Layer 7 of a small transformer language model trained on English Wikipedia (13 layers, counted from 0, width 128).
Take only the direct path to the model's output, skipping the later layers: a vector added to the residual stream pushes a token's score in proportion to its dot product with that token's output vector.

Output vectors of the tokens that the questions are about. A number n stands for n times 0.023.
"adian": -12 -10 1 -5 19 -20 -6 -17 -14 5 -7 25 12 8 16 4 -4 -11 1 8 -12 27 14 4 -11 1 -7 -3 7 -23 0 -15 -10 9 -5 -27 -2 4 -14 6 -5 18 -26 -10 -28 -2 -11 19 -9 -16 -5 1 -6 -2 -4 -2 14 19 20 2 -4 -4 19 9 -4 -15 -2 3 13 0 0 13 19 5 44 -13 -1 -23 -12 -22 -19 12 -5 10 -4 11 -12 18 20 5 -26 5 9 -4 14 -10 -5 -13 9 4 -31 -3 -4 4 -5 -8 13 -6 5 -1 13 4 -14 1 -11 4 2 5 -5 -9 6 25 28 7 -1 -30 20 -1
"rich": 3 -4 -38 -13 -33 -20 0 18 -11 19 -15 6 -11 0 10 -11 15 0 4 27 1 9 -12 27 19 -15 21 16 -8 7 3 -4 -24 -9 -12 -16 -2 9 -10 -14 -7 -11 11 -4 -23 18 -24 27 -11 -12 6 -5 0 11 -8 -8 3 6 -10 -6 15 -9 11 -14 -6 -5 -13 -1 2 -5 -4 7 8 27 28 -25 -28 -4 4 -20 -14 11 26 0 -13 -17 31 -9 25 0 7 32 -13 -13 31 -10 5 -13 -13 9 -29 11 2 -9 11 -15 -8 0 9 0 7 12 4 -6 -34 13 11 28 8 -3 2 -9 14 -8 4 -20 -1 -3
"onse": 21 -23 -17 -8 0 11 3 -7 7 -1 7 -9 18 11 1 -38 -5 18 2 8 -27 19 11 9 3 -15 -6 13 -8 2 -2 -2 -18 -2 -6 7 -16 15 2 14 -3 -12 -8 11 -33 -9 -20 16 15 -29 10 -29 -7 -7 -1 -13 7 -15 11 -4 -11 -20 19 -17 -4 -38 8 15 15 7 -10 7 -4 5 27 -12 -14 -15 -4 -28 0 36 -30 3 -17 -34 -13 -6 20 0 10 8 23 -10 6 -51 4 -16 12 -14 -13 21 -1 7 -6 -13 -16 1 15 -11 10 -12 6 0 -15 1 0 17 4 -6 5 1 16 23 -16 -10 14 0
"ards": -4 -33 -10 17 -21 -26 14 32 1 -6 21 -16 13 -2 8 -18 -3 -12 -23 -9 5 -4 0 31 3 -13 -20 21 2 -8 -2 -10 -2 2 2 19 -3 3 -2 -6 -13 -14 4 16 -22 7 3 27 -35 -20 -5 -4 -13 8 -8 -4 14 -3 8 -17 -15 19 20 11 5 -6 11 3 9 4 -3 -1 -4 15 24 -8 15 8 9 -5 -30 5 15 9 -15 -8 5 -9 9 11 18 11 13 -3 14 6 -22 -6 11 -1 -12 -16 1 -4 -19 -22 -16 10 0 -10 -15 -31 -9 5 12 16 2 7 -16 -5 1 -14 13 -5 -14 -24 -2 -10
" →": 4 8 -20 -19 -7 -24 7 6 4 8 -11 -6 5 11 9 -31 -7 4 0 31 3 25 2 3 0 -7 7 7 -10 -12 -11 -10 -16 0 -7 2 -35 22 9 -17 -2 -28 1 -12 17 17 -4 -9 2 10 36 -11 -11 4 10 -8 -8 -19 18 -7 -6 7 20 2 -7 5 -2 12 8 -8 6 -20 -9 7 10 5 -16 -4 -20 -2 -16 -3 2 13 -4 13 11 19 -15 9 -12 1 11 -27 -11 14 3 -13 10 -5 -2 15 28 -9 4 15 -5 1 9 -7 -6 -23 -10 13 -15 0 -18 19 8 -25 3 9 35 7 -10 -19 -10 4
" have": 13 -22 8 12 -3 9 0 19 -15 -19 -16 30 -19 8 -11 -10 -7 -19 -18 -4 -12 -14 -9 3 18 -1 6 2 4 9 -29 -9 -18 8 8 2 0 6 19 2 10 -8 -3 -4 -8 23 -9 19 -13 -2 11 -1 -6 -14 -11 4 21 4 6 5 12 -10 15 5 4 -10 15 -16 8 4 -4 -3 -10 -13 17 0 8 -15 4 2 7 6 12 9 -7 25 5 8 2 -4 -1 -9 -2 -5 -5 4 -10 1 5 4 1 17 -4 -10 0 -16 -21 -11 1 -13 -2 -5 6 13 0 1 -2 5 1 2 4 12 5 29 10 7 4 3
"o": -3 10 0 -11 17 9 14 -2 10 -20 -1 -9 5 4 0 -4 26 -7 -11 -20 8 -10 5 -2 -14 -11 -10 -1 -6 22 9 -2 -1 -4 -10 22 20 -10 -2 -28 -8 1 14 1 9 5 -14 -5 16 -14 7 14 -5 8 12 6 5 5 -7 -2 -17 -9 3 -2 -13 4 12 -4 -9 -10 11 -2 -21 -7 4 6 12 9 9 -6 -1 -1 5 0 -5 -10 6 -21 -6 2 -9 0 -3 0 -1 -23 13 2 11 -5 -14 4 -12 11 -3 8 6 -17 15 0 8 10 1 -10 1 14 10 18 -11 -2 -4 18 -4 -18 13 5 -7 -15
"osp": 11 7 -7 22 -4 5 0 -4 -2 6 2 6 13 16 30 -16 -3 22 -19 -12 11 3 0 17 26 -25 12 33 -19 -11 -4 -24 3 -7 14 7 -3 17 -1 -3 -1 -1 12 0 -23 -6 -17 26 -6 12 -1 1 4 13 29 -11 23 -24 6 -11 15 -2 9 10 3 3 -2 -19 17 1 2 22 21 -6 -14 1 -2 -20 -17 2 2 -2 -14 15 -16 -16 19 3 -31 10 -29 -12 11 5 1 -25 3 -13 13 9 -6 22 -23 0 -15 16 -3 3 -3 -19 -13 7 -3 14 -6 -8 3 -1 -15 -14 3 11 12 0 -4 -11 -19 -5
"emic": -7 -1 6 -14 11 -42 -9 25 -3 -10 -14 -4 4 9 16 -10 12 -7 -41 -16 -13 7 18 11 -10 2 8 25 -35 -22 -17 -13 -9 5 -1 -23 28 7 -7 -8 -21 -8 -10 -6 -8 -15 -23 18 17 -9 23 0 -3 8 13 20 6 -7 17 -9 3 -3 0 -10 -5 -1 3 -4 15 -2 -17 7 -1 6 8 13 -2 -26 -9 6 6 -5 -17 10 -19 -4 -2 7 4 32 -12 -19 6 -3 5 -5 -22 -9 -10 -17 -8 22 -3 -48 -21 -16 -24 -6 16 -3 -4 -26 -5 28 -24 -8 13 -3 -18 13 5 29 40 15 -4 -26 -14 6
"/s": 2 0 -5 -7 -7 -4 8 31 3 22 8 -4 17 1 3 18 -2 9 4 12 19 5 -23 11 1 -9 8 6 -7 -8 -11 -20 6 8 12 -13 -11 -6 17 8 1 -16 12 10 -9 -5 -7 14 7 -22 28 -20 16 18 -5 29 6 9 -7 -15 -2 3 22 -4 -2 -8 -7 33 6 0 -8 -3 -4 1 2 19 20 -12 7 -4 14 5 -1 11 8 21 9 -11 9 42 -14 -14 13 5 12 3 -2 -14 2 -6 4 -3 1 -5 32 -1 0 9 2 -5 -14 -22 -21 14 -13 0 -7 3 -2 5 7 20 15 0 10 -17 -6 17
"alt": 38 -3 3 -6 9 0 -8 14 -9 4 11 13 15 3 21 -27 -19 4 -18 -1 -8 11 1 -5 -13 -19 -19 -1 3 7 -13 -18 17 -14 -14 13 -1 9 -3 -11 -7 -7 -4 9 -23 -9 -14 7 -3 0 -21 9 -15 13 -7 -12 3 -12 26 -12 -8 13 22 -1 3 12 7 -3 22 4 -6 10 -7 4 -7 -29 4 -3 -16 5 -11 -28 0 14 -5 6 -4 5 13 35 -19 -8 1 9 -10 -1 -3 -9 -10 -15 -17 9 -7 -4 -10 -4 7 15 0 -14 5 -5 -13 -3 -21 -2 15 -5 12 4 1 16 -11 21 2 -11 -3 5
" prob": 3 -13 -12 6 7 -8 12 8 1 35 -10 -2 0 15 -12 -23 5 0 0 19 -2 19 -10 -1 20 14 -5 4 -4 12 -35 -21 -18 19 18 -11 -11 7 7 12 8 -13 5 -12 -4 -5 -8 22 -6 -7 7 6 11 -33 -5 2 16 5 6 -11 17 -15 -10 10 4 -17 0 -13 -1 0 1 1 8 8 -3 -11 0 -10 -13 8 6 2 5 -3 -6 -20 3 -11 -4 8 -7 1 15 4 4 -13 -15 -2 3 4 -14 2 -11 -16 -8 2 -11 17 -5 -1 12 19 6 9 -12 -4 4 -14 -2 -8 16 4 26 8 8 11 -6 -7
"enior": -2 20 -17 17 10 -10 25 -8 2 -17 -20 -4 4 16 -14 -29 -25 6 -2 26 -12 28 -3 14 6 0 1 15 -18 8 -34 -9 -16 16 -6 -10 -40 -3 20 26 -13 -6 -8 0 23 -13 -31 8 -25 -13 6 9 6 1 -7 -14 -10 -25 12 6 -4 -13 16 -15 21 -21 -48 -6 -15 1 -11 -26 17 21 31 -3 11 -23 1 -11 -22 25 12 4 -14 24 8 25 31 -7 8 15 -10 -22 6 -2 13 -17 41 -21 1 -5 -14 -33 -2 -3 17 8 20 -17 13 -13 15 24 3 7 6 19 3 -40 13 35 6 25 3 -33 28 7
"yn": -13 6 -8 2 13 -12 5 -4 -6 -20 9 13 19 9 9 -13 11 23 17 2 -7 -14 -27 -9 11 -9 -4 1 -9 2 4 -6 -6 7 -12 9 8 19 -12 -3 8 -19 16 -1 -7 -7 -9 18 -2 22 -23 -8 -3 -9 -9 -5 -12 6 -9 -8 0 -3 2 -5 -5 -9 -6 3 -19 3 -23 6 1 9 13 -12 7 0 -1 -29 -4 3 10 10 0 -7 1 -23 7 14 -10 18 -9 6 -21 14 -9 -8 4 -13 -15 10 -12 -9 24 -7 -8 -3 11 -3 -4 -4 1 1 3 16 14 -29 -16 -7 -1 15 10 10 -1 1 1 -6
"estyle": 15 -22 25 18 1 -12 -7 -9 -10 5 -11 17 2 4 14 5 13 0 1 25 -2 -4 25 2 16 -24 12 10 -21 -10 17 -20 -7 31 19 -24 -3 22 14 -10 -14 -28 -2 6 -2 -13 -24 6 -22 1 3 -11 13 -22 24 -11 18 -9 21 -9 8 -28 17 -14 16 3 -27 -12 2 -9 7 6 8 5 23 -1 -37 -2 -1 -14 8 7 -14 28 -4 -6 11 18 13 -1 -14 8 16 2 -1 -5 14 -16 38 6 -14 -9 -3 -3 -17 -18 -9 7 1 1 6 -35 -14 1 2 7 -15 5 -3 0 5 33 8 -12 1 -21 -13 -6
"ele": 4 24 11 -9 8 3 -6 3 -24 -9 -1 -2 -9 8 9 -23 11 5 13 0 18 5 -7 9 6 -17 -7 9 -14 -7 3 -16 -6 -21 14 -1 -2 -3 13 -7 14 -5 6 1 -26 3 -24 16 4 2 -6 3 -7 -4 3 -2 -21 -21 4 -5 2 8 11 18 20 -16 -3 18 -10 0 -8 9 5 -9 -9 -26 5 -18 13 -17 8 -13 1 3 5 -10 21 -7 2 7 0 29 8 -19 -6 -39 8 -8 11 -8 -2 3 -18 -20 -17 -9 -2 3 -5 -4 14 -6 13 3 23 -19 8 9 1 -21 4 17 -5 9 17 -18 8 1
"aga": 0 7 -10 -1 24 -8 2 -22 18 5 -8 -5 -2 16 10 -14 -3 14 -23 -6 25 10 0 10 21 17 -21 19 -7 8 2 -10 16 -14 7 -12 -3 22 5 -21 -18 -4 2 5 -4 7 -18 14 -2 -2 -12 0 0 -14 25 9 0 -11 9 -5 -3 -5 13 -17 0 -16 2 -8 8 6 -14 -16 -3 -4 20 -22 -7 8 -15 -9 1 1 14 7 3 18 0 2 -9 4 3 -8 4 -14 -5 -5 -11 -11 26 -5 -14 4 -3 -15 -17 -16 2 -19 25 -12 8 -13 -21 15 -12 0 2 -11 11 -4 1 32 22 0 -2 -5 11 -1
"gether": 3 -38 -13 -33 -27 -44 10 18 -24 63 -34 24 61 24 -4 -40 15 18 -28 59 -48 45 -25 31 30 -42 40 64 -16 -27 -28 -58 -38 40 13 -30 -60 26 24 3 -35 -6 -20 -5 -29 -12 -44 52 -1 -7 -4 3 4 -44 25 -16 12 -31 58 -29 9 -7 58 -42 24 -68 -14 -40 49 -29 -7 20 21 29 41 -21 -92 -28 -1 -34 -14 30 0 45 -27 -8 33 19 29 30 9 23 31 -53 15 -28 -60 -60 46 -27 -36 18 -49 -31 -31 -30 -51 44 41 -16 11 -64 -27 35 -70 21 12 24 -30 -13 41 54 66 43 -30 -32 -32 15
"ing": 11 -8 -6 10 12 -14 -1 -8 -7 -9 6 -16 -5 7 9 -9 21 -1 -15 11 -4 4 18 -20 -6 9 -18 -10 4 -6 16 5 -12 1 -21 9 7 -6 21 16 -19 2 4 -4 9 14 -23 18 -20 -1 2 -24 8 20 11 9 -17 8 2 -7 14 11 0 11 -6 27 -17 21 -2 -11 9 -9 -13 -7 -1 2 13 -10 -3 -9 -24 5 20 16 -1 -24 1 -1 11 -4 -2 -16 -6 23 2 7 -5 1 16 3 4 -20 -7 6 20 5 9 0 -4 -3 16 -3 8 -6 0 -5 24 11 -2 23 -2 -5 7 -15 36 -3 -11 -34
"els": 0 -10 6 8 -19 1 -16 26 -19 11 12 -14 -14 15 6 3 -7 -21 -34 -11 -23 10 1 -1 4 -7 5 22 -13 2 19 -16 -5 20 10 24 -1 -3 0 -3 -3 -26 4 0 -7 14 -21 8 1 -10 -2 6 -1 2 6 -15 18 -10 8 -6 -26 -8 8 -3 7 -5 6 9 0 15 -2 4 -8 15 13 -15 1 -21 5 -22 -14 -9 10 8 -5 -25 4 12 7 18 -22 23 6 0 2 12 8 -7 11 14 13 -15 10 12 -13 -25 -11 -16 -11 -1 -3 -8 -10 0 -8 8 -16 -8 -10 6 4 2 -7 -6 4 -20 10 -6

Each question shows what one neuron of this layer's MLP adds at an activation of 1. A number n stands for n times 0.0038.

n301: -8 -17 32 -15 -11 -4 -41 -15 8 -7 13 21 8 21 8 -12 20 -5 -3 13 -8 -16 15 -2 -7 27 11 -36 1 14 14 -3 18 -23 5 -3 -2 9 -27 2 4 14 2 -36 10 2 16 29 5 34 5 -6 -26 -18 5 -13 3 -9 -15 -1 -10 -30 -24 -3 0 5 33 -7 6 30 -22 10 16 22 4 20 15 4 -26 -5 -19 11 20 -21 10 -12 -15 -27 0 9 7 -16 -25 -14 -8 15 17 -36 13 -20 24 2 -12 -10 39 -16 21 -7 -7 6 11 -8 5 -32 -4 5 -2 -18 -19 27 10 0 1 18 -27 31 -35 19
Which of these tokens does it push up most? "yn"

n8: -20 20 32 -3 8 -20 13 35 -1 4 -3 -2 -4 5 -11 33 -37 1 -5 -19 18 -7 -35 -13 -19 18 11 22 -54 16 -15 24 -2 -21 -8 -36 17 -21 -16 12 -26 25 10 10 14 8 5 -37 24 9 5 -2 -4 -34 36 -17 -12 24 8 0 -1 -36 3 -16 -22 -13 10 -12 5 4 5 -2 5 26 6 36 25 -6 -30 17 -23 -1 12 -3 -1 4 -6 38 -13 16 2 -27 -11 -11 -39 -27 -13 -9 5 27 -1 8 -10 -14 29 -21 8 16 2 28 -14 9 29 5 35 -36 -40 2 2 22 -27 -17 18 29 30 18 -3 -6
Which of these tokens does it push up most? "emic"

n111: -4 -13 -14 2 -22 -17 19 15 -10 -19 22 3 -1 0 -4 12 4 -6 -22 -24 -19 22 55 -12 -16 -28 -36 -11 15 -15 -18 -36 31 -24 -7 30 -1 14 -12 4 11 0 3 -31 -24 4 -13 1 -2 19 -5 11 -22 29 -15 -32 -15 -9 -5 -5 -6 22 -6 26 0 -2 11 -23 32 -1 -13 -6 -19 -17 -18 -11 3 -5 -19 6 -13 -29 -3 -6 20 -5 17 9 33 5 24 7 -5 -29 -10 -34 -12 13 4 -18 15 35 6 8 -21 -12 -9 -8 2 17 -13 -10 -11 -18 21 -1 13 -14 8 -4 -44 -27 -11 23 16 -17 10 29
Which of these tokens does it push up most? "alt"

n257: 16 15 -7 -37 37 -11 -8 -31 -2 10 -21 19 -1 -12 15 -23 20 12 -16 12 -11 -14 -5 3 -15 -12 17 -3 -7 -23 27 20 -11 -13 5 -29 -5 -30 -17 19 -31 -14 -21 30 -1 -3 8 4 -1 -31 4 -9 15 -13 -16 -15 1 18 10 19 -47 -8 -3 11 -19 19 -15 19 0 -7 30 -26 -1 -3 -4 3 -15 -11 -34 28 30 40 24 7 -6 -16 -45 -13 -1 18 -11 -1 -22 -9 28 -41 -29 57 4 5 2 -25 23 14 25 -18 16 29 -17 18 6 27 -1 41 -29 7 -13 11 15 6 -10 -13 25 3 -3 -29 17 -20
Which of these tokens does it push up most? "adian"

n236: -29 10 -22 -20 3 20 14 20 4 22 -5 -6 -9 14 -7 -9 13 23 22 18 17 -6 -6 -7 -25 18 -28 10 5 1 17 -13 -7 -36 13 -15 29 2 15 4 20 -19 -28 -12 -4 -9 17 7 17 -4 9 10 -3 -6 -14 19 27 -5 -9 2 20 3 -59 -35 59 -23 14 -26 1 -28 21 -28 13 -4 5 4 29 1 -22 -24 9 -11 -21 -7 -10 8 21 -33 8 -24 10 -15 17 -11 2 -5 -1 -26 0 -5 -32 -4 -9 -24 32 14 -4 28 -16 -21 11 -28 -11 -13 -4 -3 19 5 18 12 33 -29 23 9 -2 26 -13 22
Which two tokens does it push up most, strongest first? " prob", "gether"

n277: -21 12 16 -7 5 0 9 22 -6 -16 7 28 -8 11 -33 13 -1 -10 41 -51 -10 -1 19 -7 -4 -6 -26 10 14 -14 9 6 -20 -39 19 -1 1 20 -29 -31 10 -8 -27 -13 -14 -20 7 9 -3 4 6 -3 7 29 28 -8 13 4 12 32 -22 4 -28 -16 -23 2 19 11 14 31 -9 18 36 8 14 -6 5 -27 18 -26 21 12 -15 7 20 3 -1 -26 23 -5 -22 11 -12 9 -4 -29 6 -8 -12 -14 -29 -10 -1 4 -6 -16 9 -6 14 5 11 -1 -13 34 -3 15 1 -4 42 2 36 18 14 -6 -8 2 15 -19
Which of these tokens does it push up most? "adian"

n147: 39 14 -7 -28 -53 -7 -18 -22 5 -12 -21 8 -40 -23 10 -14 23 23 -10 1 15 -22 25 -10 20 -5 -17 27 13 1 1 -23 -6 -42 7 -9 -12 -26 -40 21 19 -20 27 11 -4 21 10 -16 19 11 -14 8 -5 12 -7 2 1 -12 15 2 1 -28 -6 -41 20 16 -18 4 8 23 -15 3 -34 15 -15 23 -25 -35 -15 7 -10 36 -8 -3 -30 -15 -29 -12 17 15 6 6 29 -18 3 39 23 24 -3 9 -18 17 -5 -22 -6 38 17 -3 32 15 8 15 -4 -25 14 -14 -4 2 -29 7 -2 -37 -3 -3 8 9 -29 20
Pushed down most: "adian"

n162: -38 22 16 -4 3 14 4 34 22 -11 -24 8 -6 -12 -10 -12 2 5 9 41 14 5 -2 26 -15 -30 2 13 -34 11 -11 7 6 -39 5 20 21 -2 -5 -9 17 -34 4 -5 -22 -26 -12 -5 1 12 -12 -26 -10 -6 4 -9 -4 8 -4 -4 12 -21 18 -10 16 2 -14 -8 -3 6 16 -3 8 -13 -40 12 19 14 12 -18 -15 -43 4 -29 -7 8 24 -2 -13 28 -3 3 -13 -29 28 -23 33 22 -9 26 -24 -3 16 5 -6 -31 -12 -15 -16 4 -9 -3 -4 18 -5 6 -2 1 39 8 26 -7 -20 9 -18 -2 29 -18
Which two tokens does it push up most, strongest first? "ele", "rich"

n163: -5 6 -35 -19 3 1 -34 9 2 19 20 26 -3 5 11 -12 -25 -5 -35 -7 -13 -13 -14 -14 -22 51 -35 32 -9 18 -10 -26 24 24 -10 -9 6 -23 -39 -1 -30 6 1 -2 9 14 -1 2 -2 -11 -5 -24 -14 26 -16 -6 16 0 16 -8 2 17 -1 1 2 -27 -17 -8 -12 -12 25 -7 3 -19 -19 -19 -10 37 -14 -19 5 20 -7 17 -47 -19 -6 -12 9 -20 -18 16 14 -27 -13 21 -4 1 12 -12 -31 -7 9 12 23 -17 29 11 -12 -9 -24 18 -18 -13 -1 -26 2 14 6 -11 5 -13 -20 15 10 2 8 -20
Which of these tokens does it push up most? "alt"

n285: -7 -11 52 -1 -15 -4 21 3 18 -4 9 44 13 19 -18 13 -52 30 30 -28 17 14 6 -7 6 18 20 -19 31 29 -22 -19 1 -20 2 -28 -6 -3 18 2 -4 -7 -12 -19 -8 18 11 4 -10 -46 -10 -29 6 -5 30 -27 4 -43 -35 -7 -40 -30 -28 18 -14 -31 1 22 13 -22 -45 9 6 0 -16 -6 -18 15 -6 -8 -11 14 -53 -46 2 22 -44 -22 -9 -28 13 -31 1 15 1 -16 -22 30 34 -8 5 11 -13 -8 1 16 -4 -12 -11 -6 12 -20 -21 2 -1 -4 5 -2 30 18 -18 -17 28 -21 -2 11 -25 8
Which of these tokens does it push up most? "onse"

n40: 37 -11 21 17 -19 25 -8 27 43 -10 10 3 -1 -11 25 -9 -4 11 -20 -7 19 -18 2 1 41 6 -9 -5 30 45 -28 10 -7 15 10 12 27 -2 7 5 -4 6 -19 9 -10 -50 1 -11 -29 12 -4 0 6 -30 -36 1 10 16 5 16 25 13 -11 17 37 11 6 7 -14 -19 -30 38 42 -12 13 -15 23 -35 -19 0 -2 -7 12 -8 42 17 -8 23 12 6 4 4 37 -10 -26 -17 32 -52 15 -1 13 -22 5 9 53 25 -21 -1 27 -26 2 -4 -8 36 30 25 18 -14 13 5 4 -24 28 8 -5 -22 3 7
Which two tokens does it push up most, strongest first? " have", "enior"

n225: -20 20 -13 -14 16 15 -13 13 -1 -29 22 -10 8 19 -22 4 31 -7 -33 12 -18 -4 9 -27 -34 -11 26 -6 35 -3 -1 5 -10 25 -15 5 -22 -9 8 2 6 29 -4 -26 -30 21 -12 17 2 23 -30 5 21 26 -29 1 4 14 10 -10 2 27 3 -36 -10 19 -24 13 43 -31 8 16 -9 -24 2 61 17 -22 7 8 19 -1 -3 -1 9 15 -10 -25 -6 20 0 14 -9 4 -3 6 -17 -6 -5 -5 8 9 -8 -9 -16 -3 -14 -33 43 8 9 -7 -10 -4 -8 -3 8 -15 -5 41 -14 -19 13 -6 -3 -19 -13 9
Which two tokens does it push up most, strongest first? "emic", "ing"

n10: 9 -4 -26 -27 -2 9 9 -14 -30 10 -2 5 17 10 -1 11 -14 -13 -26 -6 17 14 13 -6 -2 48 2 6 -31 -28 -1 -7 -35 -17 6 -2 -14 3 -2 12 3 6 -16 -16 1 -9 -20 41 19 -48 41 5 -14 -15 14 -28 6 4 3 -31 6 -23 39 3 0 11 -25 -5 2 11 4 28 34 -16 -24 3 2 15 5 25 -23 13 4 -31 -25 -22 24 -11 13 -15 -1 -22 27 1 16 39 8 7 23 3 -7 13 10 13 -10 -24 9 8 4 -13 -5 -1 9 -2 -9 5 31 -20 -3 -12 1 53 -37 26 0 -10 3 -13
Which two tokens does it push up most, strongest first? "gether", "enior"

n98: 7 2 20 23 -15 -5 -8 -8 4 19 -21 40 8 -26 -10 6 -6 19 -13 16 -2 12 2 0 11 -17 -20 12 22 28 4 9 15 -10 2 -25 31 3 22 39 -3 26 30 -9 6 13 1 0 -11 10 17 18 -2 -15 16 -12 2 -21 6 1 11 -4 -12 -9 32 -10 5 11 -1 1 -15 -10 -15 2 17 2 11 -1 40 10 -19 -20 15 -17 -14 3 -16 -11 33 -26 -43 1 -17 19 -14 -5 0 24 -18 -39 8 -41 26 -28 -20 -4 11 1 -3 3 28 4 -1 -6 10 3 37 16 6 4 8 -15 25 10 25 -5 7 -8
Which two tokens does it push up most, strongest first? "enior", "ing"

n232: -28 1 35 -33 21 -17 22 10 -2 2 -35 -13 10 -4 -20 26 3 3 -27 34 -4 -11 -26 -19 4 16 -30 10 1 17 2 29 -6 -12 15 10 37 6 -33 -9 13 -1 20 -26 -1 10 19 13 -22 9 0 0 13 16 38 -2 -2 -11 -12 45 -18 -13 -27 19 27 7 32 -14 9 -7 32 15 3 -1 -38 -8 11 -4 12 -9 -18 -30 11 -10 33 14 14 28 9 -11 -2 9 -8 16 0 50 -13 0 13 -8 1 -20 -43 11 24 -1 7 -28 -36 -26 -43 3 -1 -28 -10 -34 -9 16 -31 1 1 -16 34 -8 -17 17 -18 24
Pushed down most: "onse"

n180: 7 -15 1 6 10 -6 1 -19 -1 -15 23 -15 36 0 5 -26 14 -21 -21 17 2 8 -12 -44 4 -9 -22 1 35 -19 -21 1 -18 13 5 5 -12 -9 1 -13 -9 8 25 22 -20 -11 29 1 13 39 -11 -12 -10 0 11 2 -1 -24 13 2 -8 -6 -18 7 12 -7 4 -2 8 13 -19 3 5 3 21 6 13 3 -11 28 -17 11 -30 25 -8 -16 -18 33 -3 15 -22 23 7 19 15 -7 9 -35 2 -26 -8 10 16 -5 3 -18 -11 -9 9 -9 3 12 48 4 3 3 35 19 12 2 14 51 15 -33 21 1 -23 23
Pushed down most: "rich"

n89: 9 -28 -18 -45 3 19 -38 1 -31 -3 -1 -13 -1 -32 33 54 -1 -40 12 -22 2 -14 -19 23 18 -12 11 15 20 -1 7 8 -31 -33 -16 -3 -32 23 -23 -16 -2 14 5 -21 10 16 33 28 6 -15 -23 3 28 6 -32 1 7 -14 -2 23 -5 -14 -9 -1 -12 -7 0 18 -1 21 18 10 39 9 -8 -10 20 -36 12 13 -27 13 -1 20 -16 -2 -3 31 0 13 -13 10 -31 -10 13 18 36 26 1 -18 -4 35 53 -21 21 -6 6 2 -3 18 11 45 34 -8 1 28 10 2 -4 -2 18 -32 14 34 -11 8 18 13
Which two tokens does it push up most, strongest first? "rich", "adian"

n29: -2 10 -12 21 -22 -19 19 -24 8 -7 -12 2 35 -15 8 17 -6 -32 -21 -29 -1 -2 3 0 -25 33 -3 30 0 16 -27 -9 19 26 20 8 9 7 -5 21 -8 -12 -28 0 14 30 -9 -12 13 -28 -5 -4 17 4 24 13 -27 22 15 -9 12 1 -2 8 39 12 3 -8 12 8 9 -43 1 -1 -1 -29 -35 17 28 -8 22 14 5 6 12 -12 19 31 -7 -3 -10 -3 -19 13 21 -4 -15 2 35 11 23 32 3 -2 -19 -21 -35 37 -3 -28 -2 -26 -2 3 -7 8 -26 7 5 15 -16 -2 0 -9 15 -13 18 -2
Pushed down most: "yn"

n207: 12 -10 -20 -4 24 -16 -26 -3 26 21 36 -23 5 1 -13 -14 44 -6 51 14 -4 18 5 -21 3 -12 -9 28 10 -44 -19 -21 12 -33 33 2 2 -47 -15 1 21 -9 -10 42 12 40 -21 57 -21 -2 23 10 13 -12 -56 2 -7 -15 35 -18 12 -20 -8 24 2 4 27 10 -6 3 -31 13 -11 -17 -3 6 7 -3 -14 -7 -50 -3 3 -1 -2 9 -35 6 -11 -27 7 15 19 -15 -37 7 19 -33 6 -38 -3 19 28 18 12 -21 8 -14 -2 -8 7 -4 13 -11 14 -23 -21 5 5 -11 27 22 -42 -2 -10 11 29 -35
Pushed down most: "emic"

n251: -1 -10 16 15 17 -34 -22 34 6 35 14 31 13 -15 35 -7 35 -25 -1 7 40 -12 22 8 13 10 -3 13 -18 26 9 24 6 -25 -4 1 1 19 -27 -36 11 25 7 9 -22 14 -10 14 19 0 -14 53 8 -8 -18 4 -2 2 10 0 14 25 -22 -22 -4 15 26 22 -46 -29 -24 0 14 16 -3 7 -23 7 -14 -1 3 -15 36 28 -14 6 25 13 -19 -15 -8 22 13 15 1 -9 -34 -26 3 5 6 21 11 16 24 13 -14 -18 13 36 11 17 10 28 -2 -4 -2 13 13 -34 6 33 -15 7 2 4 -10 13
Which of these tokens does it push up most? "rich"

n137: 6 16 -22 12 4 2 33 11 28 -33 10 -31 1 6 25 -6 -4 16 10 -9 5 4 -30 14 10 3 11 1 -11 -7 27 5 22 -11 -37 23 25 7 6 -13 9 -21 1 28 9 -32 -28 15 -6 -4 13 -19 8 -7 -20 -4 17 17 4 61 33 40 -22 -20 -25 6 2 19 10 1 6 27 27 17 -18 12 -18 1 -3 -5 12 52 13 7 13 -8 10 -48 -5 16 6 24 -1 16 -27 -32 8 -10 -18 8 5 11 -16 16 23 22 7 -20 -10 -9 -6 49 20 -24 19 34 27 -6 -28 8 32 24 26 3 -10 45 -6 1
Which of these tokens does it push up most? "yn"

n113: 2 -16 17 31 50 1 8 -41 1 2 -30 -10 -1 3 -5 10 10 1 22 -9 -21 -11 -12 11 15 -12 -11 -15 -38 -16 7 28 -10 12 -1 -18 -19 5 -22 -30 24 -8 16 -11 -17 -16 -14 7 4 9 8 -29 8 -2 -11 0 19 -7 43 -20 13 -12 -37 1 -15 13 -12 25 -17 -13 3 18 -14 -7 3 37 -9 20 -1 -14 -10 47 4 13 -39 33 5 -7 -2 9 -8 -17 8 28 -3 8 10 3 -11 16 -9 -5 -18 -17 19 8 12 -14 17 -4 -19 -38 -6 -6 -3 -17 -19 22 -18 5 27 33 -23 -14 -16 3 -6 13
Which of these tokens does it push up most? "estyle"

n2: -4 -13 -31 -11 6 -4 18 -9 -14 -27 -5 40 16 -22 15 -17 -8 5 -4 16 0 -27 -3 -7 -11 43 -35 7 -10 -9 4 0 -1 12 -10 9 -8 9 13 -15 -8 -20 -24 1 -8 -3 6 10 -17 -23 39 -8 -8 9 29 5 40 5 -16 -51 -16 -11 -2 24 -1 7 -3 -1 2 8 -10 4 11 -24 14 -29 28 -40 -17 -37 -11 -3 16 10 5 -6 3 24 -3 20 7 -5 -11 1 -10 5 -6 -19 -10 8 15 25 35 29 -6 -13 -7 -2 18 -11 30 -31 -15 -7 -20 -3 -3 14 -35 2 -7 42 7 -2 5 -49 30 -20
Pushed down most: " prob"

n311: -23 -17 26 -5 -2 16 35 17 9 29 23 -7 0 -26 18 -27 19 -28 -25 2 13 -25 5 22 8 26 -39 30 0 -11 -2 -75 41 -8 -21 -19 -1 17 5 -7 28 -32 -18 -27 7 19 -14 19 -6 -19 -7 -14 -32 10 -7 -1 2 2 20 -4 -11 6 4 16 -1 2 -8 25 -24 9 -11 -4 -12 36 32 10 22 2 -10 4 -1 11 7 0 -26 -8 18 16 2 17 8 7 -13 13 18 4 -21 -2 -21 6 -12 -46 -1 -3 24 12 8 -16 23 -15 -13 19 -28 -11 5 -16 -12 -6 -9 -1 2 34 -1 -9 0 -7 4 -13
Which of these tokens does it push up most? "ards"